Layer 3 of a small transformer language model trained on English Wikipedia (13 layers, counted from 0, width 128).
A neuron's activation on a vector x is GELU(weights . x), where the dot is the dot product.
The model reads these tokens: " le" "vel" " these" " f" "un" "ct" "ions" " m" "ight" " be" " per" "form" "ed" " by" " three"

The vector x that enters this layer's MLP at each token. A number n stands for n times 0.049.
0 " le": 4 32 8 -64 -20 -30 17 -32 -30 -19 36 -15 -24 -21 -12 -30 -16 -12 27 -10 -3 -3 37 41 7 25 30 27 -25 15 2 -47 13 -20 39 -9 -43 16 76 6 35 0 22 -14 23 8 26 41 28 -3 -4 -4 -3 -51 34 47 13 24 -14 10 25 -34 -25 -15 -9 -38 17 -22 -2 20 6 -20 -8 -3 -26 -8 -26 -6 -1 30 -30 11 20 -3 6 -20 -16 -4 16 -51 8 -56 1 46 -23 7 23 -43 -11 28 -47 -4 27 -24 6 -33 44 26 5 -45 26 -25 -13 -7 2 36 -11 12 -3 -12 -3 1 51 -17 25 27 -15 28
1 "vel": 15 34 -25 -46 24 -6 -17 -12 -11 9 21 -14 11 -33 -24 -5 15 -7 0 6 10 -28 -5 40 28 15 28 63 -16 45 -18 -52 19 -33 -7 -22 -26 32 69 8 36 30 -9 -1 15 -7 10 59 -10 4 -1 23 -4 -9 -9 7 -4 11 9 -15 23 -13 0 -2 -44 0 -8 -20 -19 -27 -21 -76 27 0 1 13 -38 38 -48 53 -16 -5 19 -21 6 -8 -27 -29 30 -17 -8 5 -29 -6 -4 0 -2 -34 7 13 -20 -59 15 9 -8 -33 67 29 -3 -11 9 -15 -30 18 -14 31 -18 9 -6 -19 4 20 13 -28 35 22 -5 61
2 " these": -6 19 -11 -70 -2 -7 23 18 -29 -16 -20 15 30 -18 -26 -16 -40 18 3 -15 -15 -38 -12 83 44 -11 4 11 -70 -1 -2 -47 12 -5 -23 4 16 44 72 -1 1 19 6 -11 11 6 31 48 14 -20 -5 -4 -24 -23 41 11 13 14 -4 -15 21 -3 2 -42 -28 -23 12 -33 -21 -16 5 -45 35 3 -29 17 -8 26 -38 58 -20 8 4 -33 -5 -6 -1 -3 -3 -14 -19 5 3 14 3 3 37 -66 -18 -4 -14 16 32 10 9 -41 31 29 10 -20 46 -29 1 18 10 38 -22 4 -8 -7 20 38 13 -38 27 16 -21 5
3 " f": 12 17 -12 -41 -5 12 -3 32 -41 -33 3 3 -6 -25 -14 -22 -51 4 16 2 -6 25 -16 67 55 45 -17 41 -33 14 -13 -35 34 -33 -4 0 -34 21 90 9 -10 14 -2 -16 38 4 26 64 27 10 19 -24 -10 3 38 29 -4 26 -15 -6 40 -19 11 -16 -23 -6 -18 -53 -44 -22 12 -37 23 18 -25 12 -27 25 -8 38 -41 1 7 -29 3 -8 -13 -4 -24 -56 -22 -8 -19 34 -11 22 14 -19 10 -2 -35 -18 21 -28 -5 -42 57 0 30 -23 20 14 0 -6 -1 26 7 -5 31 -30 -3 5 6 -48 56 13 13 -7
4 "un": 3 22 -10 18 -10 35 20 10 -29 6 15 -3 7 -9 -4 -44 -25 -26 18 -29 28 13 13 93 28 51 -15 14 -1 34 -5 -26 37 -36 -22 6 11 31 74 -4 -1 12 -7 2 22 40 -27 75 17 25 17 -1 -22 4 5 3 -24 -21 -19 28 13 -38 6 -8 -44 -11 -10 -42 2 -27 6 -42 23 7 3 9 -18 11 -21 32 -30 -6 -5 -15 15 -20 -17 -25 -14 -38 7 -17 -20 19 -11 10 35 -39 -2 -13 -47 -45 -14 -4 8 -26 79 -14 26 -32 9 -10 -9 -25 -28 31 0 7 39 12 1 30 -12 -60 33 36 -1 -11
5 "ct": 24 3 -17 -57 -21 50 19 27 -2 29 13 -4 -11 -2 24 -60 -13 2 14 -25 27 -21 -19 87 10 22 -20 39 -45 29 10 -9 17 -18 -1 -8 -3 39 54 13 14 4 15 26 40 31 -12 44 14 27 -2 -5 -48 14 15 -25 12 -15 -18 -5 16 -17 14 -13 -4 -6 3 -49 13 -6 2 -29 39 -20 -16 -34 -64 18 0 50 -39 -16 3 -39 -6 -22 -7 -14 -9 -29 -18 -22 9 30 -4 -37 -34 -20 7 -7 -31 -18 -4 14 8 -41 73 3 12 6 18 2 -12 -25 -28 5 14 11 10 -1 -18 24 18 -35 33 27 -5 10
6 "ions": 18 12 -2 -57 7 33 -12 24 -12 18 0 -22 35 0 -18 -13 -23 6 7 -18 -35 -21 -10 89 68 19 15 -5 -40 30 3 -54 39 -16 -18 -15 24 39 79 13 -2 26 18 13 44 14 5 49 22 -12 10 13 -32 -4 30 25 -3 -19 -19 -12 -4 -31 21 -51 -38 -5 21 -18 -33 -53 -10 -28 13 -24 -27 26 -26 35 0 37 -20 -8 28 -33 -7 30 -7 -7 3 -3 -45 -21 10 18 -6 8 -5 -57 3 -30 -25 -17 21 -12 12 -44 42 19 7 -9 20 7 1 16 -29 7 -36 4 18 3 12 2 3 -44 7 6 -26 21
7 " m": -12 1 -17 -56 10 6 3 -6 -31 -4 11 -18 -17 6 -33 -27 -24 17 -8 14 -22 -19 -1 59 56 31 0 29 -63 11 9 -52 18 -31 -2 -21 -1 27 43 17 -21 35 23 -15 30 3 9 46 51 30 7 -29 1 -24 51 9 12 -13 -6 17 35 4 8 -41 6 -22 1 -31 -45 -20 -4 -24 17 9 -17 53 -30 8 8 41 -31 -5 19 -47 7 15 -6 -5 -5 -30 -15 -29 -31 71 -1 26 -1 -13 -20 -31 -18 -33 37 -33 9 -32 71 -26 19 -9 24 23 -16 3 7 2 -3 12 13 1 23 0 -15 -30 55 5 -10 19
8 "ight": -4 6 -19 -47 24 -5 32 -14 -12 10 41 -12 -3 -16 -11 -28 -1 18 1 -52 -30 13 21 63 28 5 7 14 -38 23 20 -67 1 -16 34 -9 10 10 69 -8 13 27 2 61 37 10 -8 46 -10 9 -2 4 -20 2 23 14 -23 -54 -5 20 16 -26 -1 -26 -33 40 3 -44 -39 -20 9 -10 24 -12 -9 11 -27 -30 -3 66 19 -24 23 -48 -6 -1 15 -19 6 -11 -4 -29 -11 58 3 24 4 7 -13 -8 -42 -24 27 -22 16 -41 56 -7 15 5 -15 14 19 -23 -2 -10 -44 24 -34 13 15 16 -20 -11 -2 -8 -5 2
9 " be": -6 10 7 -63 19 7 -10 -13 -45 -19 -1 -4 -20 -19 -18 -31 -34 15 -18 0 1 -12 -3 50 36 33 -19 24 -56 16 15 -53 23 -31 35 -36 -21 5 74 22 -5 23 13 13 60 18 1 43 27 29 16 -21 -5 -53 25 31 25 3 -10 10 37 2 18 -25 -27 3 -5 -19 -52 5 -3 -43 16 -4 -13 51 -19 5 4 56 -13 -14 12 -31 16 22 14 -34 -10 -12 -21 -26 -27 16 -14 15 25 -24 12 16 -40 4 46 -25 -4 -36 26 -20 0 -36 13 1 5 25 15 7 -43 38 4 7 26 17 -42 -26 19 14 6 -8
10 " per": -38 23 3 -58 14 -10 -10 20 -7 9 15 -16 -8 -14 -18 -32 -44 -16 -8 -20 -7 -8 13 26 44 56 2 54 -50 -4 13 -46 22 -12 14 14 -1 40 87 11 9 9 17 12 27 38 27 57 13 24 27 -15 -8 -39 28 9 -14 -3 -8 19 -4 -8 -18 -21 -14 -1 8 -15 -5 -7 12 -61 34 -30 16 -2 -13 9 -6 46 -27 16 3 -48 -10 -15 -10 -29 4 -14 -7 -17 12 28 -21 39 10 2 -36 -37 -14 -25 22 -21 -7 -25 73 -15 2 -36 3 25 -3 0 22 43 -16 -18 22 -26 3 32 -31 -51 66 8 -14 -7
11 "form": -3 -20 11 -49 33 -4 23 -2 -4 1 18 -25 -9 -32 1 -46 -26 25 -15 1 9 -11 -6 62 27 20 9 28 -45 41 -14 -58 16 0 13 -9 9 42 86 7 12 37 -4 16 48 35 17 41 10 20 17 -1 -40 -21 33 -14 21 -29 -16 2 10 -19 5 -6 -28 -18 -20 -3 -23 -18 -9 -50 11 -25 -23 -3 -64 16 0 49 1 -26 23 -13 3 13 -4 -27 34 14 -25 -28 -1 -2 -1 19 -5 -40 3 -12 -59 -3 36 29 -2 -39 28 -6 2 0 9 -4 -6 -3 -28 45 34 -22 8 13 28 5 -62 -42 49 17 0 18
12 "ed": -10 25 17 -57 37 9 42 -7 -22 19 11 -21 5 -2 -7 0 -36 12 9 -22 -16 -7 -16 88 27 16 14 12 -39 30 -4 -36 15 -26 6 -14 4 33 73 32 8 21 23 27 60 40 -4 40 23 17 -10 6 -11 -20 52 -13 2 -35 -18 0 18 -55 15 0 -32 -13 7 -58 -9 -23 7 -33 39 -25 12 9 -35 30 -14 57 -30 -9 26 -51 32 -7 2 -38 -6 -21 -28 -27 5 -11 -4 12 -6 -41 -17 -11 -8 5 -10 9 -17 -32 57 -14 2 2 6 1 -15 -6 -18 23 -8 -7 8 -14 7 14 -40 -49 2 7 -16 30
13 " by": 30 -7 23 -87 16 -17 33 14 -21 -8 -24 -19 9 -7 1 2 -23 45 -20 -24 -8 -39 -5 78 7 71 -19 32 -23 13 0 -45 14 -12 5 3 -12 32 80 49 -8 6 14 14 45 -11 31 51 38 19 -5 2 -25 -55 20 10 -10 8 -34 -10 10 -25 19 -29 -19 -13 7 2 0 -14 -13 -22 20 -2 -23 -7 -25 7 -9 44 -35 12 8 -17 -28 1 16 -46 -2 -4 -43 6 -8 27 -18 26 20 -35 -11 -38 -14 28 11 3 21 -35 48 30 -6 -5 19 -40 1 -25 9 24 -34 -3 -8 10 -12 20 -14 -34 46 -4 -14 33
14 " three": 0 -15 3 -71 8 2 28 0 -2 -10 -1 -10 35 -23 -22 -22 -44 7 -9 -9 -29 -5 -8 65 43 14 -3 58 -27 -23 -33 -38 32 -12 -8 8 2 18 95 26 7 -8 -4 18 12 23 51 19 21 -2 16 -1 -26 -18 37 13 -12 0 -18 -2 25 -21 1 -25 -20 -40 -5 -32 -13 -4 29 -31 12 -2 -14 37 -10 -17 -5 60 -5 8 11 -33 1 -4 -10 -35 9 1 -29 -7 -7 36 -18 45 39 -65 -21 -41 -22 28 18 0 -8 -24 63 1 9 -38 25 9 13 0 -11 14 -41 -5 -25 -7 11 32 -8 -27 60 7 -17 19

Each question shows the input weights of one neuron of the MLP. A number n stands for n times 0.004.

n82: 1 17 12 23 -1 -1 8 -15 -29 -26 26 -15 -9 -3 -29 15 -35 -9 -6 -13 24 19 -42 27 -3 -8 -9 17 -27 -9 -8 -26 -25 -13 12 -42 18 -22 2 -12 1 -3 13 -7 1 -8 6 -7 -29 -1 6 1 1 41 7 -14 -4 -40 14 -10 -9 -9 38 -9 10 -17 13 23 9 22 23 -2 24 -21 -1 -21 29 26 30 -29 -33 -2 32 20 33 30 -29 16 1 1 -13 9 -17 -39 -8 28 -4 39 3 -4 -8 13 -9 26 32 4 -18 14 35 -6 15 4 13 -3 -15 -5 10 -48 -1 2 19 26 8 8 -37 -12 -17 -9
Which token does this neuron like most? 12 "ed"

n392: -25 0 -16 12 -34 -9 -9 -20 11 -19 -18 14 5 -10 5 -21 8 4 -28 -12 2 22 8 6 25 9 20 -7 6 20 20 6 -18 10 -26 3 -13 -31 -2 -18 8 -25 30 -1 -17 -16 3 36 17 -7 -11 19 16 3 11 -1 -12 10 37 23 -27 3 6 11 20 -1 -15 2 11 -26 -54 -5 25 -4 5 18 12 -12 12 3 23 12 -4 -10 5 10 -24 6 -16 26 3 -2 -27 -9 2 7 11 27 -14 29 9 -16 -6 5 -23 20 -12 -42 -3 -26 -7 -5 -3 11 -2 36 7 -5 8 -2 20 -14 -23 12 13 2 4 -10
On which token does it fire most, and how strongly? 10 " per", at about 0.045

n30: -30 3 -5 19 -33 -19 16 -28 23 7 -1 19 -4 -11 20 -11 -46 17 -23 20 25 -4 -10 -23 11 1 4 -11 9 -6 13 -20 33 14 0 25 -10 -10 7 5 6 31 -2 -8 -6 1 18 -44 -1 12 -4 -8 7 1 23 -9 -24 9 11 12 -12 15 -42 -15 18 9 5 -11 -5 37 19 12 20 -4 -1 2 -12 -18 -12 -15 18 11 1 1 -10 -8 21 -8 8 -3 16 30 8 39 2 21 37 3 -7 0 -14 8 -4 -9 -23 -12 -17 20 -27 0 26 -5 4 -1 -18 -9 9 11 8 -4 -35 -39 -31 11 -1 10 -2 15
Which token does this neuron like most? 14 " three"

n220: -30 29 8 32 -12 9 8 -12 -22 -11 -30 1 -14 26 4 -23 4 30 -12 32 -13 -5 -2 21 19 21 -32 -20 34 -22 -18 1 46 -3 -13 20 19 19 -6 -15 32 -10 -1 -21 -13 -21 -31 -29 10 9 -5 -7 11 3 -8 1 43 -20 15 10 -4 18 -5 14 -28 -4 36 -1 17 1 -4 5 12 -53 -10 -19 10 -13 23 -16 -18 13 10 19 7 2 -37 32 35 14 9 2 -1 30 -17 -13 -27 7 28 5 -8 -22 -28 -21 -11 -23 -14 -1 -2 -7 15 12 15 20 -38 -5 -18 -8 13 10 1 21 -43 5 2 23 10 -6
On which token does it fire most, and how strongly? 4 "un", at about 0.41

n364: -3 9 -1 1 -13 23 0 5 16 14 -20 -10 -15 -12 -18 21 3 24 6 10 19 -24 9 18 -12 -26 -5 18 0 -16 20 17 2 -1 2 1 -18 -36 -29 -5 -10 -32 -18 32 0 5 -17 12 20 14 11 1 -13 -12 35 6 -19 17 -6 33 11 -20 1 22 7 -20 -13 -30 25 -5 -2 -10 -7 -5 24 -31 -14 0 19 -3 13 -16 -2 4 -13 6 -2 14 -1 13 38 -11 25 18 -19 24 0 12 4 -5 -9 -2 -32 -9 13 14 16 -10 -2 -7 -4 10 6 -14 41 -7 -9 -11 -16 -7 28 3 -16 -19 -40 10 0 -22
On which three tokens does it fire most, strongest first? 5 "ct", 8 "ight", 4 "un"

n405: -12 -21 20 -36 -9 -26 -43 -23 22 18 28 -9 7 24 31 21 -46 -18 28 -22 -8 27 -12 -10 15 1 -6 -21 -18 1 29 15 -23 1 -31 -35 17 -9 12 -30 -30 15 -7 5 -18 21 -19 -10 -31 16 -1 -13 16 -20 27 -29 -29 0 22 48 -9 -8 1 -14 17 13 4 3 -2 22 6 0 14 33 3 -14 2 -1 29 -4 -15 18 -16 -35 2 12 -5 3 11 17 34 2 -26 -3 13 -30 -11 -3 -7 2 20 3 12 24 -11 2 8 13 -7 27 14 -5 -6 9 10 -23 21 -2 29 -11 -12 5 -20 32 -1 -21 2 -15
Which token does this neuron like most? 10 " per"

n276: 21 39 -11 -16 0 -7 -19 -17 -13 -1 32 -24 -8 40 -12 -29 2 38 20 24 -34 15 9 -12 8 4 -21 9 16 29 15 20 -25 -12 -4 -1 4 7 -7 -27 -25 8 4 -5 -4 16 -9 9 17 -7 -8 -7 27 17 28 -29 -4 -7 5 -17 6 10 -7 -2 -14 8 -12 6 6 5 -5 -2 13 -16 -2 -17 32 -11 -8 0 -8 -33 16 -5 -30 -17 10 29 -17 5 -15 6 7 36 2 -10 5 22 25 -15 12 -13 -5 -17 6 -22 -49 9 24 -8 -25 30 -34 6 -2 -22 -3 -7 -11 53 -7 -4 11 24 -7 -5 -12 24
Its two highest activations, in order, are on tokens 8 "ight", 7 " m"

n273: 20 0 1 13 -10 3 -7 13 33 -12 -31 26 -10 -13 13 -9 3 -13 -10 -18 13 2 -26 -13 3 12 -1 -5 -2 29 -19 -19 8 16 26 -7 2 5 -5 38 17 -18 -11 -33 3 22 31 -12 -29 25 2 -6 18 5 -7 -9 32 -21 -13 -11 1 -8 -9 15 -16 2 -19 14 20 -17 -2 8 -14 44 -7 -29 16 7 -17 -5 -13 -8 -2 -27 -5 -22 7 4 1 5 -9 -23 6 5 -1 -46 -20 8 -14 38 13 -18 2 12 6 12 2 -12 10 -1 13 -8 -6 8 36 -13 -20 34 13 4 -5 44 -10 -3 7 4 -4 -15
On which token does it fire most, and how strongly? 5 "ct", at about 0.63

n202: -10 18 -4 4 -14 -17 9 -35 8 4 10 -1 15 -19 -28 13 -6 5 -6 -14 -18 -12 -1 -13 -5 -33 14 4 11 -6 22 -17 2 2 10 -16 -27 -4 -2 1 -1 7 -32 -18 -43 -7 43 -8 -9 8 18 4 15 -4 4 -13 -14 30 0 -9 -7 -5 23 25 0 -6 28 -17 -19 18 54 14 2 25 -24 -10 4 3 8 5 12 -16 12 -28 -7 -38 -2 33 8 -5 -7 6 18 1 12 22 -18 -20 2 25 19 2 12 -6 -5 22 -6 22 13 12 -15 -34 -5 14 37 -6 14 -13 9 3 -18 19 -38 12 -4 -44 -14 -3
On which token does it fire most, and how strongly? 2 " these", at about 0.11

n224: -10 30 8 24 5 5 24 19 31 -44 28 -36 -15 1 -4 -15 -6 52 -22 18 -6 -7 6 9 20 -21 -16 14 39 7 -20 33 -10 -13 10 1 1 25 -4 -17 41 6 -3 17 -17 -12 -5 12 0 -11 -30 12 14 17 21 22 13 -3 -1 1 -7 35 -19 -8 7 -15 -20 21 -19 3 -12 11 -14 4 5 4 13 -23 -23 11 24 -1 -16 30 -1 4 17 -3 -14 -48 22 3 -29 -35 -12 -9 -7 -37 10 -15 11 -2 -4 35 -30 -16 5 -5 -5 11 1 34 -1 -11 5 5 -19 -30 13 -5 -10 26 -3 -13 -26 -1 19 1
Which token does this neuron like most? 1 "vel"

n195: -10 -5 4 13 8 3 2 26 0 -46 -10 -14 -8 -9 9 -3 -35 -12 -31 21 -5 -2 -32 -1 -7 -4 19 -11 -31 -5 8 -27 -2 -21 14 -36 9 -3 -10 8 8 -39 1 -4 15 26 -23 -17 20 22 36 9 -16 -6 -32 3 -43 -3 -28 -13 -10 -12 18 21 -13 16 5 35 -30 9 10 12 -26 33 38 -5 4 -9 4 -17 -13 11 30 -28 10 11 12 13 2 41 0 -6 23 -18 15 25 1 3 -14 28 -16 -3 -11 2 14 33 -29 34 8 -19 47 3 -1 8 -25 22 -2 30 -9 13 -14 1 19 -1 -16 1 -33 9
Which token does this neuron like most? 9 " be"

n137: -25 32 -2 0 2 -11 -24 2 -10 5 16 12 -25 15 13 -13 -20 26 17 -49 -7 -7 24 5 9 -21 -13 26 -2 -6 16 -16 13 3 11 12 15 -5 -15 -12 -15 -19 21 -8 8 2 -12 -12 -11 17 0 10 14 5 -2 -24 32 -12 -17 -1 0 23 9 2 1 19 21 17 1 39 10 -10 -19 3 12 -10 -1 -9 -11 -19 19 6 -14 5 1 47 -3 7 9 22 -19 -20 -7 6 -19 40 6 11 5 8 30 -14 -12 -46 18 -3 16 -1 -10 7 -7 -4 -29 -22 -7 -5 8 11 -27 -12 -7 23 -9 -16 -19 21 -22 4
On which token does it fire most, and how strongly? 8 "ight", at about 0.71

n333: 1 -29 4 26 -6 19 14 6 12 -10 35 -40 -13 2 -21 -12 -10 10 -18 18 33 -7 -4 -28 -30 -30 39 -3 17 16 42 15 20 14 -11 5 -12 -8 -17 -24 30 3 2 -19 18 -12 4 -7 -34 -9 10 45 -15 -46 8 3 29 -15 -19 -9 13 17 17 24 3 -16 -26 16 9 -47 -28 -27 3 22 12 -5 -18 -27 -11 -25 -27 -4 22 4 -9 -1 10 14 -26 4 -9 14 15 6 -11 2 -15 -17 20 -21 7 6 12 -27 8 24 -8 42 44 29 3 -7 2 10 -16 26 -25 -22 0 -16 -2 17 24 -26 14 -2 -36 -1
Its two highest activations, in order, are on tokens 1 "vel", 11 "form"

n341: -18 -33 8 10 -10 15 -25 0 47 14 -16 -23 -9 -33 3 10 -38 -30 32 13 16 -15 4 22 -4 -27 9 -2 25 -11 -7 -1 -7 25 -32 3 -24 -16 -8 54 16 -14 -33 -8 0 9 1 -5 -5 3 -1 17 -13 -12 -15 -1 24 7 18 12 -3 14 -1 -7 13 -8 3 6 8 -18 -2 -4 8 1 22 -10 -5 18 -18 19 -2 -4 -2 -7 28 0 -6 -2 10 35 -2 9 10 -46 1 -6 5 -29 -9 34 13 -15 1 28 -5 8 -6 15 32 -1 12 -6 3 -35 5 -19 23 1 -4 -9 8 6 -44 -3 6 -8 24 5
Its two highest activations, in order, are on tokens 11 "form", 1 "vel"

n319: 7 2 -14 19 -4 10 22 -31 42 -21 -13 -23 -5 19 17 -19 14 -20 22 23 -39 3 -10 21 8 -11 34 8 23 -24 6 9 -11 -9 -7 16 -5 0 -7 16 -33 7 -40 5 2 -5 8 6 -19 -26 10 -20 -4 1 9 -29 -41 31 -34 20 15 -6 7 26 29 -7 7 -4 -17 -8 -8 -1 -2 -6 -7 40 12 11 -7 -3 36 -5 23 -8 7 -3 -10 23 0 14 -9 8 11 1 7 -20 17 -31 14 3 -4 -21 19 10 -36 19 3 7 -33 -23 -16 9 -24 7 -12 18 5 -24 -12 28 23 4 29 -8 -11 10 -12 -16
Which token does this neuron like most? 14 " three"

n467: 10 5 -7 -1 -22 -3 5 -19 -11 15 18 1 6 -5 -22 37 -14 -1 59 1 -28 37 -5 7 -13 -27 18 -1 -7 2 0 33 -22 -23 11 -15 7 -22 -44 -2 6 -11 -6 14 7 18 -48 7 6 19 -33 -1 7 -1 -9 15 -18 -23 18 15 8 -6 23 -11 -19 -2 25 27 -3 2 17 -12 9 9 22 -25 -17 -15 -9 -20 -21 11 18 -15 -17 -16 22 0 -20 -13 2 -13 62 -27 19 28 4 -9 8 -17 -6 32 40 7 -30 17 -9 4 12 12 17 -40 7 -42 -22 8 -22 -13 2 17 -2 2 -33 52 8 -8 -10 2
Which token does this neuron like most? 12 "ed"

n279: 11 28 15 22 -28 22 -29 -19 9 -12 16 -17 17 1 -19 -22 26 -26 2 14 20 -18 13 -36 6 25 2 5 -20 21 -19 16 -26 26 -50 -21 34 -38 -29 19 15 12 -6 -14 -12 -16 1 44 -1 -16 -15 -3 -12 -14 -27 48 -17 13 29 -16 12 2 4 -30 23 13 -10 14 18 -7 -10 -2 11 -9 1 4 28 25 -17 20 -53 -43 -30 9 37 -15 1 -9 4 -31 40 -12 1 5 -4 -30 31 32 6 3 4 -6 4 7 -15 28 -3 -25 -11 21 -2 -5 -13 15 -14 -5 47 21 -39 -8 25 -7 13 24 10 -4 -24 35
Which token does this neuron like most? 1 "vel"

n367: 10 1 54 22 2 29 16 -14 3 -6 1 -11 3 -43 -6 -21 4 -3 -35 -15 -10 3 -29 -31 14 29 -5 -25 17 44 -23 -6 3 20 6 -21 -7 -7 -33 -14 -18 2 1 5 34 -6 4 11 -8 19 2 -13 -15 -4 8 -27 8 -16 -5 15 -3 10 7 7 2 -2 6 14 24 -4 1 -14 21 -24 -14 -11 23 -9 24 -10 31 21 17 39 16 13 3 -30 -9 24 11 -16 -3 -19 -1 28 19 -1 15 6 -39 -2 -10 2 5 -18 -8 8 41 -42 15 -2 4 2 -14 12 19 -11 -12 -13 -29 -2 -3 7 -10 -9 20 -27
On which three tokens does it fire most, strongest first? 11 "form", 4 "un", 9 " be"

n140: 6 9 -17 -14 29 36 -11 47 18 -15 -6 -15 -23 4 1 -4 -55 2 10 23 -16 -1 -9 -21 1 10 23 -16 -27 -34 31 -14 17 15 -16 -6 -25 13 -9 -10 23 20 6 -4 -13 2 -17 -14 -13 8 18 10 11 10 14 -8 -8 -22 -14 -3 -18 -14 16 -4 0 19 -9 11 -22 -7 16 -19 -17 4 -39 6 25 4 12 -1 9 18 -17 0 -2 -15 17 36 -13 4 15 -9 -4 1 6 -17 28 14 -13 -5 12 -8 -23 26 -3 -17 9 24 27 6 -16 -14 7 18 -10 7 -2 -11 4 20 6 1 20 25 -31 -5 -3 13
Which token does this neuron like most? 6 "ions"

n383: -27 -22 -15 17 -30 28 -18 1 18 18 22 -32 7 19 6 -3 2 -21 -14 9 15 29 -18 -30 -9 15 -7 18 -20 14 -14 -4 -15 29 18 24 -1 6 -16 -24 -12 38 -24 3 -12 -29 14 -38 -1 -1 16 4 -36 -20 18 6 24 0 46 -8 -24 -20 -22 10 -23 18 -1 -3 -6 23 42 -9 22 -19 -4 16 -18 -22 -18 25 -6 -3 0 18 0 -1 11 -3 14 1 -6 8 16 -13 23 9 8 -12 -22 14 15 17 -19 16 25 24 -5 -8 -6 -6 8 -12 -18 -17 -17 12 -8 14 3 -12 15 10 -14 0 10 2 -46 -12
Its two highest activations, in order, are on tokens 11 "form", 10 " per"

n65: 14 6 15 16 -9 11 -2 28 18 -9 27 29 6 25 -9 -24 13 17 15 -39 -22 -4 25 -17 11 -3 -31 -5 6 19 36 -21 25 -26 -3 28 -50 11 13 -8 -20 -15 -18 12 -17 -17 9 -31 -2 -11 -13 -2 23 15 -4 -11 14 -9 -4 44 -6 -6 -8 -6 -31 -2 -26 -3 -5 14 2 -12 10 -4 -20 -4 32 -30 26 -16 -14 8 14 1 4 7 -30 5 0 -4 12 17 20 2 -9 -17 -2 -6 3 19 9 -30 -28 4 8 -9 -18 33 0 25 -17 4 -31 -3 2 13 7 2 -20 -7 -9 58 -33 9 -21 10 10 -3
On which token does it fire most, and how strongly? 4 "un", at about 0.17

n340: -1 16 3 -5 22 -2 -23 31 -4 16 26 18 -3 38 10 -32 15 -6 23 -5 0 25 -34 9 -30 -17 18 -4 30 15 18 15 3 12 3 -32 -26 -32 -5 -3 5 -1 -44 5 -20 -2 -8 27 -21 3 -1 -27 -13 7 4 -31 -25 -17 -4 14 -9 9 -38 2 17 -22 -28 3 0 -12 -46 -4 -12 10 -44 -13 5 -3 40 5 -2 6 -11 7 -12 -27 -2 4 -23 7 29 14 -11 28 22 -12 -4 -22 8 -30 -1 -2 -26 16 -16 6 -3 4 -16 11 6 29 24 30 10 29 -4 4 -16 17 37 11 28 -2 12 17 -10 -10
On which token does it fire most, and how strongly? 5 "ct", at about 0.31

n369: 22 -8 -10 23 -1 -10 -4 -8 3 5 -7 -10 1 17 8 -1 -7 3 -2 -29 -11 -19 25 17 8 15 -14 -6 -22 -1 -5 -24 -1 45 11 18 -7 -13 -2 16 -25 -20 -3 -29 2 10 -1 -19 -15 2 20 24 13 -10 -8 10 21 11 15 15 -27 38 9 -12 42 -15 -3 -16 -8 -11 1 -25 -26 13 6 12 -5 -33 20 -2 16 18 8 -7 -13 39 -19 -5 -5 23 1 -37 -29 7 1 -5 -3 23 -22 -3 14 -11 -12 23 8 -13 -16 6 -37 -14 -4 16 12 5 14 6 -14 -8 -17 -21 16 44 29 15 4 -8 17 -6
On which three tokens does it fire most, strongest first? 7 " m", 14 " three", 10 " per"

n348: 20 8 8 -2 -2 -16 7 16 -15 -51 12 -4 -4 27 -30 7 -22 7 4 -18 -10 3 -11 -10 18 0 -21 3 -2 18 24 -9 5 15 -8 13 -2 -4 -20 -28 24 -21 10 -14 15 21 -1 -31 22 2 -16 32 -5 -9 13 -4 -16 -19 -22 -1 -25 -13 13 13 -1 -7 28 -1 -38 -2 -4 -7 7 -9 8 17 -6 19 -8 -32 21 17 -6 7 17 13 3 9 5 6 -23 31 2 -39 14 -29 -8 15 33 14 12 -4 16 2 26 19 -27 34 18 -36 28 -18 -19 3 -14 -26 25 -17 -20 4 -2 10 -1 -1 -4 -12 5 22
Which token does this neuron like most? 6 "ions"

n403: 23 -36 -4 -2 -28 -19 -5 9 -1 -4 7 4 54 -14 -29 -11 -10 -13 -12 5 -10 -36 -18 33 -2 -37 11 6 8 -12 2 8 6 14 15 21 -14 13 -20 25 6 -34 -18 -13 24 17 7 -19 1 2 -12 -3 24 1 -5 -20 20 -11 23 -6 19 -3 -9 1 28 -53 -13 21 18 -15 13 -2 -6 -38 -7 18 4 3 8 -10 -16 -40 -29 16 -19 30 -8 -2 8 26 4 2 36 -30 15 -2 23 -9 -3 -9 17 -18 -25 10 -15 23 -3 21 10 -3 -6 -6 21 50 -22 13 21 -29 -21 35 -19 9 3 11 -9 4 18 14
Which token does this neuron like most? 14 " three"

n135: 7 -23 -26 -19 -3 13 -17 -26 5 19 19 -28 13 -1 -30 -7 -16 9 -3 -4 9 -10 -25 2 -6 -34 45 -2 -1 24 -24 2 -1 4 17 17 4 -27 -10 7 11 -2 1 -3 -4 -3 -5 -39 -5 41 -12 12 -4 6 -4 10 -42 17 -15 1 -10 -5 -8 -13 38 19 -19 -20 1 3 -12 2 12 53 22 4 28 -9 -15 -18 -3 43 4 19 20 2 7 -20 14 -5 -16 6 0 14 -3 18 4 -34 5 -8 -2 -5 -15 29 -3 7 2 23 11 -37 15 6 1 3 4 25 -2 30 -5 0 -34 22 2 10 4 -24 -6 -17
On which three tokens does it fire most, strongest first? 14 " three", 1 "vel", 0 " le"

n443: -61 19 6 6 -7 16 -24 -1 -4 -29 29 37 22 -18 -16 -19 -2 59 24 18 5 -5 6 -43 15 -16 -9 6 31 6 15 -4 -3 2 28 -13 -4 18 -4 -33 -20 -19 -5 -34 11 -10 12 -18 5 -8 -20 20 20 -15 23 2 -1 -14 -3 29 -10 30 14 10 14 -7 -1 -10 -40 23 -17 -17 4 20 13 15 -1 13 -2 42 7 -21 1 -6 -27 54 11 -17 16 8 -5 -11 6 14 -9 -15 21 12 38 24 12 -21 3 -48 0 7 -15 -23 -18 -6 -32 -18 32 32 11 -17 -23 -26 -52 -7 -3 -15 11 25 1 -8 -10 -14
On which token does it fire most, and how strongly? 9 " be", at about 1.4

n496: -2 12 -5 25 6 1 17 4 1 -24 5 20 -9 17 -10 -40 -8 14 12 -31 16 6 -8 2 -4 1 -5 -30 -27 -37 11 -2 -18 14 -1 5 -17 -25 7 -22 8 25 11 -11 14 -10 -13 4 29 -30 -9 3 -3 28 9 10 3 2 -10 -20 -14 2 -24 13 6 -4 16 20 32 20 -13 -3 15 24 -12 0 3 -23 -4 3 -2 28 13 -33 -21 -14 19 20 28 -9 -32 5 39 -8 -8 21 6 37 7 -10 23 -16 30 -15 -8 -3 -6 24 11 -20 -9 -21 -15 1 13 14 7 1 0 -14 -25 -17 6 9 -6 -38 23 -7
Which token does this neuron like most? 0 " le"